Layer 19 of a small transformer language model trained on English Wikipedia (25 layers, counted from 0, width 64).
A neuron adds its activation times its output weights to the MLP's output. To switch it off is to set its activation to zero at one token and run the rest of the model.
A neuron's activation on a vector x is GELU(weights . x + bias), where the dot is the dot product.

Input weights of the MLP neurons that the questions are about. A number n stands for (n - 128) times 0.004.
n24 (bias -0.022): 164, 169, 112, 127, 138, 185, 93, 199, 96, 122, 112, 126, 135, 138, 204, 114, 111, 117, 122, 121, 197, 123, 133, 106, 117, 73, 132, 178, 134, 134, 86, 185, 97, 96, 86, 149, 137, 209, 185, 76, 135, 90, 104, 98, 115, 199, 87, 183, 105, 60, 206, 186, 147, 117, 100, 93, 94, 210, 152, 109, 62, 140, 168, 119
n28 (bias -0.040): 141, 103, 92, 124, 157, 148, 131, 81, 126, 69, 117, 95, 126, 98, 201, 132, 165, 235, 160, 78, 96, 205, 108, 142, 168, 127, 115, 142, 157, 161, 189, 190, 127, 111, 170, 149, 212, 133, 128, 171, 149, 137, 124, 33, 121, 93, 70, 135, 62, 111, 122, 117, 58, 141, 146, 163, 82, 63, 170, 137, 106, 105, 84, 107
n49 (bias -0.033): 132, 117, 133, 72, 115, 205, 156, 135, 115, 114, 141, 121, 116, 48, 123, 184, 104, 120, 181, 208, 62, 147, 146, 143, 195, 120, 122, 214, 121, 69, 244, 146, 56, 106, 125, 141, 102, 131, 108, 140, 165, 104, 65, 139, 158, 112, 86, 161, 134, 137, 117, 140, 124, 97, 186, 115, 146, 122, 184, 86, 115, 139, 114, 65
n77 (bias -0.034): 164, 142, 144, 153, 177, 149, 128, 137, 112, 136, 139, 171, 144, 167, 172, 113, 92, 83, 143, 153, 94, 148, 156, 96, 144, 138, 12, 155, 99, 94, 173, 101, 99, 147, 195, 93, 83, 82, 121, 140, 54, 139, 140, 124, 110, 140, 77, 120, 148, 152, 123, 135, 162, 182, 106, 174, 93, 125, 159, 122, 123, 135, 105, 130
n92 (bias -0.011): 103, 30, 164, 106, 195, 143, 100, 174, 126, 100, 146, 137, 159, 101, 112, 99, 106, 132, 170, 158, 133, 175, 148, 133, 154, 108, 65, 109, 120, 133, 90, 128, 122, 160, 92, 106, 114, 116, 153, 94, 96, 139, 113, 158, 80, 140, 76, 149, 132, 169, 182, 174, 113, 142, 180, 120, 159, 159, 126, 132, 88, 116, 140, 133
n107 (bias -0.024): 101, 97, 118, 160, 83, 82, 133, 176, 197, 102, 128, 52, 154, 112, 167, 136, 138, 118, 119, 179, 101, 139, 133, 124, 103, 126, 122, 111, 135, 175, 152, 117, 100, 117, 166, 151, 63, 148, 79, 145, 81, 150, 120, 173, 164, 132, 93, 171, 103, 114, 184, 74, 75, 135, 183, 136, 104, 163, 133, 154, 171, 197, 137, 105
n117 (bias -0.041): 114, 77, 135, 97, 171, 99, 150, 138, 118, 112, 111, 133, 141, 94, 118, 115, 131, 142, 178, 192, 153, 182, 250, 105, 145, 103, 111, 152, 50, 89, 129, 95, 104, 197, 91, 87, 99, 97, 146, 86, 84, 184, 230, 165, 122, 34, 82, 195, 99, 136, 192, 106, 155, 162, 126, 199, 165, 119, 143, 72, 131, 144, 186, 151
n123 (bias -0.030): 152, 167, 181, 133, 95, 191, 86, 121, 108, 161, 133, 129, 116, 109, 147, 111, 138, 100, 152, 158, 148, 177, 144, 90, 151, 121, 156, 129, 108, 83, 101, 159, 139, 86, 43, 124, 147, 158, 160, 151, 116, 155, 158, 109, 145, 101, 52, 90, 101, 96, 115, 94, 108, 133, 191, 144, 166, 105, 172, 120, 106, 152, 161, 103
n175 (bias 0.002): 142, 126, 113, 46, 107, 177, 126, 164, 126, 114, 147, 100, 159, 65, 142, 133, 132, 109, 123, 188, 164, 125, 128, 149, 141, 110, 71, 164, 110, 146, 129, 122, 114, 120, 117, 47, 95, 99, 135, 113, 144, 119, 173, 159, 162, 157, 118, 121, 148, 110, 66, 148, 177, 147, 118, 141, 163, 98, 124, 128, 174, 137, 145, 158
n213 (bias -0.076): 100, 97, 169, 132, 191, 150, 166, 94, 116, 115, 95, 156, 120, 191, 158, 80, 123, 123, 99, 103, 146, 146, 142, 114, 157, 79, 95, 146, 152, 109, 154, 170, 124, 144, 158, 126, 41, 156, 91, 115, 164, 93, 211, 45, 115, 149, 58, 136, 112, 119, 181, 120, 127, 142, 100, 170, 127, 50, 109, 103, 120, 97, 125, 120
n229 (bias -0.041): 179, 158, 104, 109, 129, 122, 164, 98, 107, 127, 114, 129, 94, 103, 196, 122, 135, 142, 203, 145, 139, 204, 169, 101, 169, 119, 122, 126, 119, 77, 73, 153, 146, 101, 168, 140, 109, 121, 140, 98, 191, 48, 173, 166, 70, 179, 100, 196, 131, 171, 116, 109, 126, 143, 88, 155, 53, 156, 89, 210, 102, 144, 151, 39

Output weights of the MLP neurons that the questions are about. A number n stands for (n - 128) times 0.003.
n24: 143, 133, 139, 33, 59, 69, 111, 103, 137, 161, 75, 126, 114, 101, 147, 106, 111, 177, 174, 179, 136, 127, 104, 217, 58, 108, 117, 184, 88, 193, 158, 117, 78, 198, 135, 148, 126, 137, 105, 149, 209, 132, 222, 101, 204, 104, 166, 54, 86, 83, 137, 66, 115, 122, 87, 138, 148, 76, 92, 161, 192, 189, 116, 143
n28: 138, 92, 189, 129, 211, 133, 147, 79, 116, 137, 141, 216, 160, 168, 166, 91, 166, 66, 118, 147, 152, 197, 172, 124, 157, 93, 123, 107, 78, 48, 72, 88, 67, 105, 91, 123, 126, 39, 167, 30, 104, 92, 144, 129, 141, 158, 120, 52, 106, 135, 152, 206, 157, 125, 155, 208, 155, 169, 37, 116, 137, 150, 130, 102
n49: 140, 143, 98, 122, 137, 172, 127, 176, 172, 127, 142, 160, 97, 112, 59, 186, 184, 82, 131, 110, 175, 164, 247, 165, 13, 163, 189, 149, 140, 77, 95, 128, 182, 134, 107, 98, 99, 127, 105, 81, 121, 116, 36, 69, 95, 98, 140, 77, 68, 234, 113, 149, 210, 109, 132, 98, 95, 115, 162, 110, 104, 83, 174, 176
n77: 99, 141, 122, 135, 103, 116, 132, 173, 93, 178, 172, 135, 152, 70, 67, 105, 124, 132, 100, 111, 112, 119, 107, 153, 80, 136, 166, 143, 160, 110, 80, 180, 161, 159, 45, 151, 150, 246, 141, 85, 167, 149, 150, 163, 84, 102, 135, 151, 125, 50, 87, 128, 127, 152, 129, 124, 185, 155, 154, 99, 96, 70, 131, 110
n92: 110, 205, 95, 145, 143, 142, 96, 113, 188, 131, 48, 87, 132, 167, 128, 137, 152, 80, 98, 128, 119, 166, 209, 51, 133, 150, 153, 148, 104, 165, 133, 111, 84, 43, 144, 148, 62, 131, 114, 108, 118, 106, 158, 126, 148, 112, 155, 140, 189, 147, 137, 195, 98, 150, 116, 124, 136, 113, 75, 92, 186, 139, 142, 110
n107: 116, 109, 177, 128, 147, 164, 135, 102, 123, 91, 163, 155, 107, 110, 117, 76, 163, 144, 148, 191, 127, 117, 134, 143, 156, 144, 143, 139, 80, 72, 51, 120, 120, 162, 101, 146, 189, 117, 218, 93, 146, 125, 76, 103, 78, 126, 118, 107, 131, 146, 96, 186, 119, 132, 136, 105, 143, 91, 157, 110, 86, 47, 183, 158
n117: 98, 200, 104, 115, 159, 55, 167, 144, 50, 146, 118, 102, 168, 149, 168, 131, 115, 134, 79, 197, 183, 36, 125, 116, 105, 122, 145, 116, 72, 152, 196, 28, 121, 175, 131, 132, 170, 86, 122, 184, 93, 50, 130, 157, 75, 51, 202, 82, 172, 127, 130, 199, 168, 122, 193, 140, 81, 106, 108, 147, 147, 106, 139, 140
n123: 106, 80, 152, 110, 105, 101, 115, 151, 156, 114, 141, 137, 104, 125, 195, 99, 100, 107, 179, 196, 140, 124, 88, 100, 120, 127, 93, 110, 215, 121, 110, 154, 181, 144, 141, 130, 118, 109, 170, 114, 199, 150, 103, 90, 104, 115, 160, 150, 133, 109, 143, 114, 148, 169, 89, 44, 120, 115, 90, 125, 133, 128, 68, 193
n175: 165, 113, 187, 211, 189, 119, 91, 63, 137, 169, 144, 121, 88, 138, 157, 143, 149, 118, 146, 146, 66, 113, 98, 154, 100, 127, 166, 129, 158, 38, 91, 150, 165, 126, 164, 192, 167, 202, 147, 158, 98, 93, 83, 103, 139, 54, 93, 93, 98, 138, 150, 131, 112, 120, 73, 93, 127, 144, 115, 107, 109, 162, 94, 129
n213: 167, 82, 162, 133, 95, 149, 116, 139, 110, 89, 192, 162, 135, 135, 94, 88, 156, 96, 120, 147, 109, 166, 89, 106, 115, 211, 142, 76, 200, 161, 41, 142, 131, 147, 107, 210, 149, 135, 105, 204, 137, 120, 152, 34, 128, 152, 130, 62, 99, 127, 73, 138, 121, 117, 174, 73, 96, 152, 36, 144, 124, 149, 172, 149
n229: 155, 79, 44, 196, 178, 135, 107, 86, 118, 151, 126, 161, 69, 92, 188, 106, 144, 158, 19, 112, 159, 86, 57, 154, 138, 132, 127, 108, 154, 53, 220, 170, 123, 151, 122, 130, 152, 176, 187, 90, 92, 204, 147, 82, 89, 116, 110, 166, 114, 172, 127, 120, 151, 159, 183, 136, 78, 123, 133, 144, 114, 141, 126, 78

Each question names a token from some text and the token that comes next. It shows the vector x that enters the MLP there. A number n stands for (n - 128) times 0.052.

Then comes g, the gradient of the next token's log-probability with respect to the MLP's output, scaled to length 1. A neuron's effect is roughly proportional to its activation times (output weights . g). A number n stands for (n - 128) times 0.004.

"ut", then "ies"
x: 106, 148, 138, 154, 119, 129, 104, 108, 124, 122, 126, 118, 145, 126, 100, 152, 135, 143, 107, 70, 122, 148, 104, 182, 149, 187, 120, 104, 143, 136, 124, 86, 111, 73, 106, 158, 136, 118, 150, 140, 124, 161, 92, 169, 152, 108, 162, 110, 107, 126, 105, 125, 81, 152, 121, 104, 113, 162, 150, 136, 125, 93, 155, 166
g: 179, 149, 146, 129, 140, 123, 164, 154, 113, 133, 171, 120, 174, 176, 70, 150, 77, 81, 188, 102, 119, 134, 96, 133, 129, 139, 103, 130, 130, 97, 161, 60, 92, 104, 106, 126, 108, 94, 182, 82, 137, 133, 142, 91, 137, 127, 132, 152, 165, 113, 80, 108, 117, 142, 100, 135, 180, 111, 118, 81, 135, 175, 115, 196
Which neuron, switched off, lowers the next token's probability most? n28

")", then "\n"
x: 103, 130, 91, 138, 129, 99, 155, 138, 98, 193, 127, 122, 122, 127, 132, 111, 86, 119, 141, 130, 163, 96, 154, 161, 131, 148, 116, 128, 115, 149, 124, 40, 127, 118, 86, 118, 122, 106, 115, 156, 126, 186, 141, 133, 119, 103, 144, 133, 139, 152, 144, 116, 160, 180, 132, 122, 126, 110, 104, 92, 156, 143, 115, 133
g: 65, 157, 136, 96, 130, 126, 168, 119, 117, 188, 95, 91, 114, 111, 87, 151, 121, 125, 180, 149, 132, 158, 134, 82, 196, 97, 88, 186, 114, 157, 99, 170, 169, 132, 144, 194, 118, 139, 129, 103, 43, 122, 175, 88, 115, 93, 116, 119, 93, 99, 125, 134, 133, 134, 119, 130, 129, 160, 128, 139, 140, 143, 97, 155
Which neuron, switched off, raises the next token's probability most? n117

" Army", then " station"
x: 130, 131, 162, 126, 123, 124, 116, 126, 100, 211, 127, 85, 131, 169, 103, 98, 92, 102, 117, 131, 150, 88, 106, 188, 120, 190, 111, 136, 128, 155, 102, 143, 97, 111, 126, 143, 135, 140, 118, 119, 131, 154, 103, 142, 151, 153, 114, 94, 132, 148, 136, 140, 119, 151, 139, 116, 118, 146, 134, 111, 128, 104, 97, 88
g: 118, 172, 99, 163, 162, 135, 140, 170, 134, 119, 86, 79, 118, 55, 128, 123, 110, 143, 114, 92, 136, 158, 135, 140, 181, 188, 159, 113, 128, 105, 169, 111, 126, 97, 144, 116, 163, 142, 151, 130, 157, 136, 99, 138, 93, 109, 78, 112, 83, 121, 124, 127, 129, 164, 101, 69, 90, 98, 138, 221, 113, 178, 109, 156
Which neuron, switched off, raises the next token's probability most? n24

"ly", then " following"
x: 118, 119, 139, 120, 121, 161, 111, 135, 84, 209, 147, 112, 116, 85, 131, 69, 87, 126, 133, 113, 124, 153, 128, 198, 116, 180, 134, 134, 132, 131, 151, 126, 120, 103, 99, 117, 103, 115, 109, 135, 137, 109, 124, 116, 154, 163, 133, 141, 144, 136, 148, 120, 152, 154, 98, 79, 142, 122, 116, 130, 138, 112, 138, 124
g: 132, 82, 135, 138, 125, 103, 95, 190, 101, 144, 185, 129, 142, 67, 136, 159, 114, 93, 122, 184, 134, 118, 180, 123, 96, 115, 87, 75, 157, 114, 141, 130, 142, 118, 131, 179, 130, 141, 138, 138, 158, 100, 121, 130, 173, 115, 127, 123, 86, 173, 106, 139, 181, 58, 124, 63, 128, 151, 148, 178, 118, 109, 71, 147
Which two neurons, each switched off alone, lower its probability most, in order? n49, n175

" S", then "port"
x: 78, 143, 139, 152, 154, 102, 88, 132, 102, 178, 145, 102, 110, 105, 121, 114, 121, 84, 166, 132, 155, 129, 138, 200, 126, 124, 115, 155, 139, 117, 104, 134, 79, 97, 129, 143, 110, 133, 98, 142, 129, 152, 84, 134, 122, 118, 140, 123, 184, 153, 112, 129, 150, 94, 161, 115, 128, 148, 111, 146, 122, 160, 93, 123
g: 167, 200, 114, 122, 125, 113, 114, 106, 137, 155, 150, 28, 120, 148, 78, 105, 161, 148, 136, 133, 107, 135, 92, 145, 196, 213, 141, 75, 72, 157, 101, 134, 138, 91, 108, 90, 114, 125, 106, 127, 141, 166, 122, 150, 133, 143, 89, 146, 141, 109, 124, 154, 152, 176, 121, 119, 96, 160, 136, 126, 123, 129, 127, 82
Which neuron, switched off, lowers the next token's probability most? n92

"y", then "ev"
x: 137, 136, 140, 84, 126, 79, 114, 156, 109, 149, 88, 144, 139, 152, 137, 79, 134, 86, 120, 134, 155, 135, 129, 191, 153, 135, 123, 152, 105, 139, 129, 69, 134, 136, 81, 129, 105, 89, 136, 118, 133, 160, 127, 132, 143, 170, 189, 110, 137, 119, 138, 119, 142, 148, 103, 146, 129, 155, 122, 114, 125, 121, 64, 130
g: 177, 116, 128, 135, 121, 174, 82, 110, 104, 125, 130, 90, 147, 144, 149, 110, 139, 145, 167, 79, 153, 111, 206, 163, 97, 131, 156, 145, 130, 151, 164, 66, 105, 66, 135, 151, 148, 118, 117, 57, 197, 110, 131, 162, 118, 77, 122, 132, 96, 58, 124, 130, 156, 117, 115, 106, 144, 133, 93, 136, 142, 129, 180, 140
Which neuron, switched off, raises the next token's probability most? n175

" G", then "e"
x: 95, 130, 160, 142, 140, 110, 99, 156, 137, 152, 153, 115, 144, 147, 118, 99, 122, 140, 147, 89, 126, 130, 161, 193, 134, 93, 80, 135, 137, 111, 86, 118, 84, 118, 97, 127, 128, 146, 110, 139, 61, 143, 96, 138, 97, 163, 151, 89, 171, 149, 139, 127, 155, 110, 119, 120, 146, 119, 127, 139, 142, 172, 104, 145
g: 129, 43, 176, 163, 156, 217, 125, 173, 169, 129, 91, 78, 132, 172, 120, 153, 99, 145, 169, 97, 124, 105, 126, 86, 75, 130, 117, 90, 142, 115, 111, 142, 149, 97, 116, 114, 132, 118, 131, 95, 151, 109, 167, 171, 110, 121, 153, 116, 133, 123, 127, 140, 92, 121, 70, 150, 133, 165, 117, 147, 196, 115, 115, 98
Which neuron, switched off, lowers the next token's probability most? n92

"s", then "ent"
x: 76, 168, 141, 134, 96, 96, 107, 115, 96, 169, 140, 126, 118, 89, 108, 98, 108, 112, 165, 135, 141, 137, 136, 219, 107, 122, 142, 140, 146, 118, 118, 111, 98, 90, 115, 149, 101, 114, 106, 123, 128, 124, 136, 173, 149, 112, 136, 137, 166, 113, 110, 135, 123, 116, 144, 106, 138, 153, 109, 143, 112, 149, 175, 144
g: 126, 115, 166, 115, 125, 59, 152, 136, 125, 65, 158, 91, 103, 147, 138, 114, 144, 160, 138, 152, 96, 118, 123, 115, 70, 94, 132, 155, 119, 143, 102, 109, 110, 116, 131, 189, 153, 128, 160, 141, 168, 90, 91, 113, 92, 161, 131, 191, 131, 93, 98, 145, 146, 135, 189, 187, 159, 79, 111, 70, 139, 112, 141, 186
Which neuron, switched off, raises the next token's probability most? n49

" (", then "ru"
x: 98, 110, 145, 102, 115, 92, 130, 127, 123, 164, 137, 91, 125, 109, 129, 56, 82, 92, 170, 127, 151, 145, 109, 142, 125, 126, 145, 132, 149, 137, 112, 138, 153, 113, 100, 121, 111, 117, 120, 146, 141, 172, 148, 122, 98, 151, 156, 114, 143, 158, 98, 117, 177, 90, 133, 159, 118, 152, 110, 102, 180, 181, 103, 124
g: 124, 101, 130, 122, 139, 166, 90, 133, 103, 73, 82, 136, 157, 112, 153, 142, 151, 104, 179, 159, 123, 133, 61, 183, 169, 117, 117, 91, 188, 108, 88, 136, 80, 111, 153, 165, 179, 132, 131, 156, 93, 104, 127, 137, 95, 143, 157, 77, 139, 74, 140, 105, 172, 112, 120, 76, 145, 164, 120, 99, 147, 132, 176, 163
Which neuron, switched off, lowers the next token's probability most? n175

"ov", then " ("
x: 166, 138, 131, 123, 123, 99, 134, 169, 152, 133, 153, 123, 149, 99, 119, 61, 162, 93, 146, 165, 148, 164, 132, 173, 126, 130, 105, 120, 98, 120, 127, 86, 160, 122, 117, 113, 97, 86, 91, 128, 105, 163, 108, 155, 124, 141, 159, 107, 137, 107, 133, 152, 103, 151, 131, 148, 125, 119, 146, 106, 147, 139, 52, 133
g: 125, 110, 109, 113, 112, 115, 169, 88, 99, 183, 47, 140, 135, 141, 111, 156, 141, 166, 67, 148, 56, 129, 85, 171, 137, 86, 118, 123, 129, 156, 187, 153, 166, 159, 148, 115, 126, 89, 149, 121, 158, 97, 101, 78, 150, 121, 107, 147, 159, 122, 173, 64, 140, 159, 156, 163, 136, 102, 147, 129, 104, 113, 157, 131
Which neuron, switched off, raises the next token's probability most? n92

"d", then "s"
x: 107, 136, 106, 129, 138, 91, 110, 156, 124, 110, 156, 164, 133, 135, 134, 90, 150, 118, 134, 124, 143, 144, 88, 212, 106, 176, 113, 95, 104, 147, 177, 115, 130, 117, 92, 164, 133, 130, 159, 117, 142, 159, 109, 131, 102, 108, 132, 111, 85, 144, 107, 94, 130, 131, 144, 95, 148, 110, 109, 91, 135, 158, 140, 150
g: 171, 147, 142, 105, 106, 108, 135, 112, 119, 115, 136, 91, 151, 211, 132, 142, 144, 94, 160, 129, 185, 98, 56, 111, 174, 138, 152, 110, 112, 154, 139, 107, 141, 145, 161, 131, 139, 110, 46, 130, 120, 140, 158, 109, 40, 147, 120, 169, 118, 97, 84, 126, 74, 102, 140, 121, 159, 143, 148, 122, 168, 114, 112, 170
Which two neurons, each switched off alone, lower its probability most, in order? n49, n175

"s", then " first"
x: 122, 125, 144, 140, 116, 74, 107, 119, 109, 213, 163, 115, 103, 123, 144, 81, 140, 137, 118, 135, 139, 127, 123, 177, 124, 149, 126, 115, 112, 142, 130, 89, 116, 123, 135, 156, 79, 97, 97, 155, 151, 97, 145, 139, 128, 150, 127, 117, 109, 180, 117, 105, 147, 140, 147, 77, 150, 127, 105, 120, 125, 160, 141, 114
g: 54, 127, 151, 98, 103, 138, 115, 106, 146, 96, 170, 59, 123, 136, 176, 108, 144, 174, 135, 160, 98, 112, 199, 57, 135, 157, 77, 117, 88, 173, 117, 137, 95, 90, 146, 123, 158, 96, 137, 101, 171, 92, 165, 179, 117, 128, 120, 118, 88, 163, 139, 113, 144, 106, 165, 128, 173, 153, 123, 142, 138, 126, 126, 144
Which neuron, switched off, raises the next token's probability most? n229

" be", then " "
x: 137, 140, 66, 124, 130, 176, 110, 123, 113, 158, 109, 121, 120, 114, 140, 69, 105, 118, 146, 101, 119, 123, 147, 211, 120, 176, 141, 140, 150, 124, 144, 79, 94, 110, 105, 130, 120, 140, 114, 142, 123, 90, 134, 169, 139, 169, 139, 106, 125, 109, 159, 117, 151, 126, 115, 94, 108, 128, 127, 126, 149, 166, 133, 128
g: 142, 120, 139, 123, 138, 105, 125, 138, 149, 221, 162, 134, 113, 133, 144, 80, 101, 155, 117, 148, 103, 119, 158, 109, 77, 150, 127, 144, 113, 147, 147, 88, 184, 167, 154, 107, 66, 73, 145, 76, 143, 148, 131, 111, 157, 141, 86, 140, 106, 131, 166, 137, 73, 194, 139, 70, 122, 138, 91, 105, 107, 111, 184, 118
Which two neurons, each switched off alone, lower its probability most, in order? n24, n49

" st", then "and"
x: 131, 108, 149, 121, 160, 106, 73, 154, 142, 144, 137, 130, 151, 110, 122, 129, 125, 112, 174, 81, 152, 141, 94, 193, 86, 143, 125, 97, 134, 103, 115, 125, 63, 95, 146, 130, 136, 102, 106, 172, 147, 121, 127, 177, 109, 137, 161, 89, 116, 165, 139, 124, 147, 109, 115, 96, 134, 117, 124, 126, 143, 155, 122, 153
g: 101, 139, 87, 118, 186, 122, 129, 113, 160, 168, 186, 172, 109, 156, 157, 137, 182, 116, 165, 147, 154, 115, 112, 112, 46, 108, 94, 131, 110, 118, 133, 117, 146, 130, 121, 125, 123, 133, 109, 98, 134, 155, 139, 100, 58, 106, 121, 145, 108, 117, 134, 207, 118, 131, 92, 139, 120, 169, 55, 130, 78, 192, 136, 124
Which neuron, switched off, lowers the next token's probability most? n92

",", then " and"
x: 124, 135, 139, 118, 115, 89, 143, 143, 119, 212, 159, 127, 131, 84, 138, 64, 124, 108, 141, 109, 129, 110, 149, 125, 122, 159, 125, 108, 117, 119, 138, 22, 157, 115, 118, 117, 137, 127, 148, 111, 128, 135, 131, 115, 123, 136, 156, 142, 127, 142, 163, 127, 187, 133, 120, 126, 115, 123, 139, 103, 135, 110, 140, 141
g: 107, 165, 153, 152, 139, 70, 157, 73, 162, 119, 165, 96, 165, 156, 154, 105, 123, 93, 116, 151, 142, 143, 78, 139, 115, 143, 87, 138, 111, 161, 127, 152, 188, 120, 141, 119, 124, 99, 125, 137, 83, 190, 129, 108, 102, 119, 174, 142, 164, 84, 133, 138, 149, 152, 40, 117, 173, 94, 152, 124, 116, 87, 67, 144
Which neuron, switched off, lowers the next token's probability most? n117

" part", then " of"
x: 92, 144, 99, 131, 116, 118, 102, 155, 94, 151, 120, 110, 154, 113, 36, 110, 142, 132, 164, 132, 123, 127, 150, 170, 104, 154, 162, 104, 152, 132, 153, 105, 139, 109, 107, 126, 122, 152, 90, 166, 92, 143, 132, 165, 165, 149, 145, 118, 109, 114, 128, 128, 100, 176, 155, 107, 103, 139, 108, 98, 152, 106, 124, 144
g: 131, 146, 167, 84, 163, 208, 113, 126, 77, 132, 109, 173, 147, 116, 160, 126, 129, 118, 77, 166, 169, 125, 151, 82, 141, 109, 127, 129, 174, 70, 139, 152, 106, 119, 122, 138, 174, 112, 157, 169, 144, 85, 133, 142, 151, 135, 102, 132, 95, 142, 174, 117, 128, 156, 128, 99, 113, 106, 63, 61, 121, 58, 128, 148
Which neuron, switched off, lowers the next token's probability most? n107

"y", then " Bu"
x: 115, 114, 159, 155, 138, 97, 116, 172, 98, 161, 113, 158, 128, 145, 169, 121, 114, 109, 92, 124, 160, 136, 76, 197, 137, 160, 144, 117, 126, 132, 132, 124, 153, 91, 65, 170, 128, 119, 124, 101, 125, 136, 127, 136, 116, 126, 157, 96, 111, 147, 139, 115, 143, 141, 77, 109, 143, 155, 132, 105, 95, 131, 88, 126
g: 119, 87, 116, 76, 157, 120, 167, 123, 124, 105, 126, 135, 82, 132, 154, 120, 153, 73, 80, 121, 117, 97, 106, 81, 139, 92, 80, 143, 138, 127, 182, 147, 134, 150, 155, 156, 149, 172, 171, 135, 204, 120, 100, 136, 152, 104, 165, 141, 140, 169, 111, 153, 189, 124, 103, 100, 47, 147, 94, 113, 179, 137, 113, 110
Which neuron, switched off, lowers the next token's probability most? n24

" (19", then "26"
x: 109, 96, 167, 139, 125, 92, 130, 104, 114, 152, 142, 104, 144, 106, 107, 73, 116, 88, 181, 134, 141, 132, 97, 117, 95, 136, 160, 135, 128, 143, 123, 145, 157, 93, 96, 137, 126, 146, 113, 162, 158, 182, 137, 144, 147, 144, 127, 111, 135, 165, 129, 105, 135, 100, 168, 163, 94, 113, 110, 94, 173, 121, 89, 120
g: 154, 153, 179, 133, 211, 112, 155, 122, 123, 140, 131, 184, 112, 116, 149, 146, 94, 99, 129, 125, 213, 114, 104, 128, 86, 138, 54, 154, 135, 79, 111, 138, 124, 94, 148, 106, 111, 66, 137, 139, 42, 142, 162, 144, 102, 104, 146, 134, 120, 162, 136, 121, 114, 144, 121, 161, 121, 145, 118, 84, 95, 126, 135, 170
Which neuron, switched off, raises the next token's probability most? n28

"pe", then "ci"
x: 172, 139, 149, 133, 135, 122, 122, 121, 90, 110, 142, 149, 118, 143, 128, 108, 118, 111, 101, 82, 154, 103, 106, 164, 100, 170, 137, 113, 164, 157, 119, 119, 135, 119, 88, 138, 139, 178, 93, 137, 119, 108, 116, 175, 123, 126, 159, 152, 100, 120, 150, 116, 91, 149, 71, 132, 99, 174, 78, 163, 126, 157, 127, 122
g: 189, 176, 64, 123, 98, 74, 146, 121, 168, 115, 120, 141, 134, 91, 87, 116, 206, 125, 161, 120, 140, 131, 138, 102, 106, 138, 143, 133, 124, 196, 162, 160, 115, 112, 152, 137, 173, 132, 119, 146, 147, 110, 139, 116, 92, 144, 158, 125, 72, 180, 103, 120, 103, 135, 94, 107, 144, 62, 108, 72, 148, 86, 160, 131
Which neuron, switched off, lowers the next token's probability most? n24

" father", then " is"
x: 115, 132, 125, 125, 103, 138, 128, 121, 87, 211, 134, 107, 133, 143, 108, 143, 132, 90, 135, 130, 159, 90, 115, 194, 100, 152, 133, 124, 108, 112, 172, 102, 172, 102, 113, 125, 105, 140, 123, 157, 125, 123, 114, 169, 106, 164, 117, 70, 135, 119, 119, 142, 150, 167, 148, 101, 131, 123, 138, 107, 126, 121, 105, 122
g: 118, 185, 119, 152, 120, 124, 160, 148, 90, 142, 126, 102, 71, 148, 101, 110, 133, 148, 132, 91, 129, 123, 122, 139, 102, 120, 96, 102, 126, 92, 169, 142, 134, 158, 112, 178, 182, 103, 92, 85, 78, 85, 114, 148, 144, 82, 24, 105, 146, 167, 159, 145, 114, 156, 160, 125, 130, 178, 140, 149, 155, 173, 115, 174
Which neuron, switched off, raises the next token's probability most? n123

"ru", then ")"
x: 166, 123, 98, 133, 51, 113, 134, 120, 122, 132, 158, 147, 112, 159, 161, 117, 146, 127, 80, 86, 151, 119, 124, 187, 112, 121, 139, 77, 139, 148, 79, 129, 142, 106, 107, 126, 149, 123, 123, 147, 151, 142, 136, 99, 134, 165, 157, 111, 117, 133, 145, 116, 122, 121, 127, 114, 147, 153, 51, 135, 138, 151, 131, 147
g: 154, 96, 114, 177, 165, 121, 178, 127, 129, 109, 114, 95, 130, 131, 145, 94, 133, 133, 96, 175, 108, 134, 103, 155, 148, 59, 139, 133, 158, 134, 161, 93, 119, 132, 162, 115, 65, 118, 146, 125, 143, 168, 142, 67, 166, 96, 51, 150, 121, 156, 177, 145, 84, 163, 136, 190, 127, 88, 133, 142, 71, 143, 92, 120
Which neuron, switched off, raises the next token's probability most? n229

"ru", then "ling"
x: 160, 137, 109, 133, 37, 118, 135, 114, 121, 153, 140, 162, 119, 123, 153, 126, 134, 149, 107, 87, 140, 144, 119, 169, 106, 154, 123, 81, 124, 130, 60, 136, 156, 84, 128, 151, 158, 125, 124, 120, 139, 128, 135, 105, 137, 150, 164, 99, 141, 138, 135, 136, 113, 121, 92, 93, 141, 157, 87, 118, 145, 149, 130, 167
g: 63, 134, 153, 153, 132, 126, 172, 129, 98, 126, 161, 163, 106, 151, 141, 191, 177, 157, 89, 186, 127, 163, 102, 119, 135, 99, 82, 117, 100, 94, 137, 142, 146, 192, 101, 94, 110, 178, 107, 138, 129, 75, 82, 114, 146, 107, 66, 171, 147, 116, 110, 174, 103, 110, 119, 119, 136, 162, 103, 90, 94, 122, 162, 143
Which neuron, switched off, raises the next token's probability most? n24

" Indian", then "a"
x: 107, 151, 154, 114, 118, 124, 105, 140, 95, 202, 136, 128, 123, 184, 107, 119, 129, 106, 115, 87, 108, 96, 99, 163, 138, 169, 139, 68, 112, 160, 112, 91, 149, 114, 123, 125, 114, 152, 153, 140, 123, 134, 118, 140, 119, 142, 135, 93, 134, 137, 132, 145, 134, 107, 184, 134, 182, 125, 144, 101, 126, 107, 113, 90
g: 124, 96, 151, 100, 101, 119, 120, 129, 112, 65, 122, 154, 102, 138, 138, 148, 124, 118, 143, 134, 134, 113, 126, 128, 147, 101, 140, 113, 159, 98, 79, 120, 142, 70, 83, 117, 109, 150, 203, 100, 101, 124, 153, 162, 222, 99, 140, 93, 143, 124, 81, 105, 141, 108, 122, 194, 210, 146, 167, 162, 112, 173, 118, 120
Which neuron, switched off, raises the next token's probability most? n123

"re", then "at"
x: 170, 148, 87, 174, 124, 114, 130, 134, 115, 129, 124, 111, 145, 113, 157, 105, 116, 125, 104, 104, 184, 111, 90, 169, 113, 118, 112, 137, 173, 116, 98, 93, 85, 116, 125, 156, 115, 156, 61, 162, 120, 119, 156, 134, 143, 148, 142, 77, 119, 157, 116, 115, 159, 131, 100, 137, 108, 130, 138, 156, 181, 134, 122, 106
g: 155, 124, 151, 111, 136, 108, 100, 114, 88, 159, 179, 144, 159, 113, 137, 146, 92, 106, 145, 98, 96, 165, 106, 66, 114, 82, 62, 167, 181, 72, 146, 157, 141, 124, 115, 109, 145, 173, 113, 185, 163, 146, 133, 103, 124, 128, 120, 120, 70, 136, 130, 131, 196, 96, 144, 91, 129, 94, 127, 148, 96, 164, 122, 193
Which neuron, switched off, lowers the next token's probability most? n175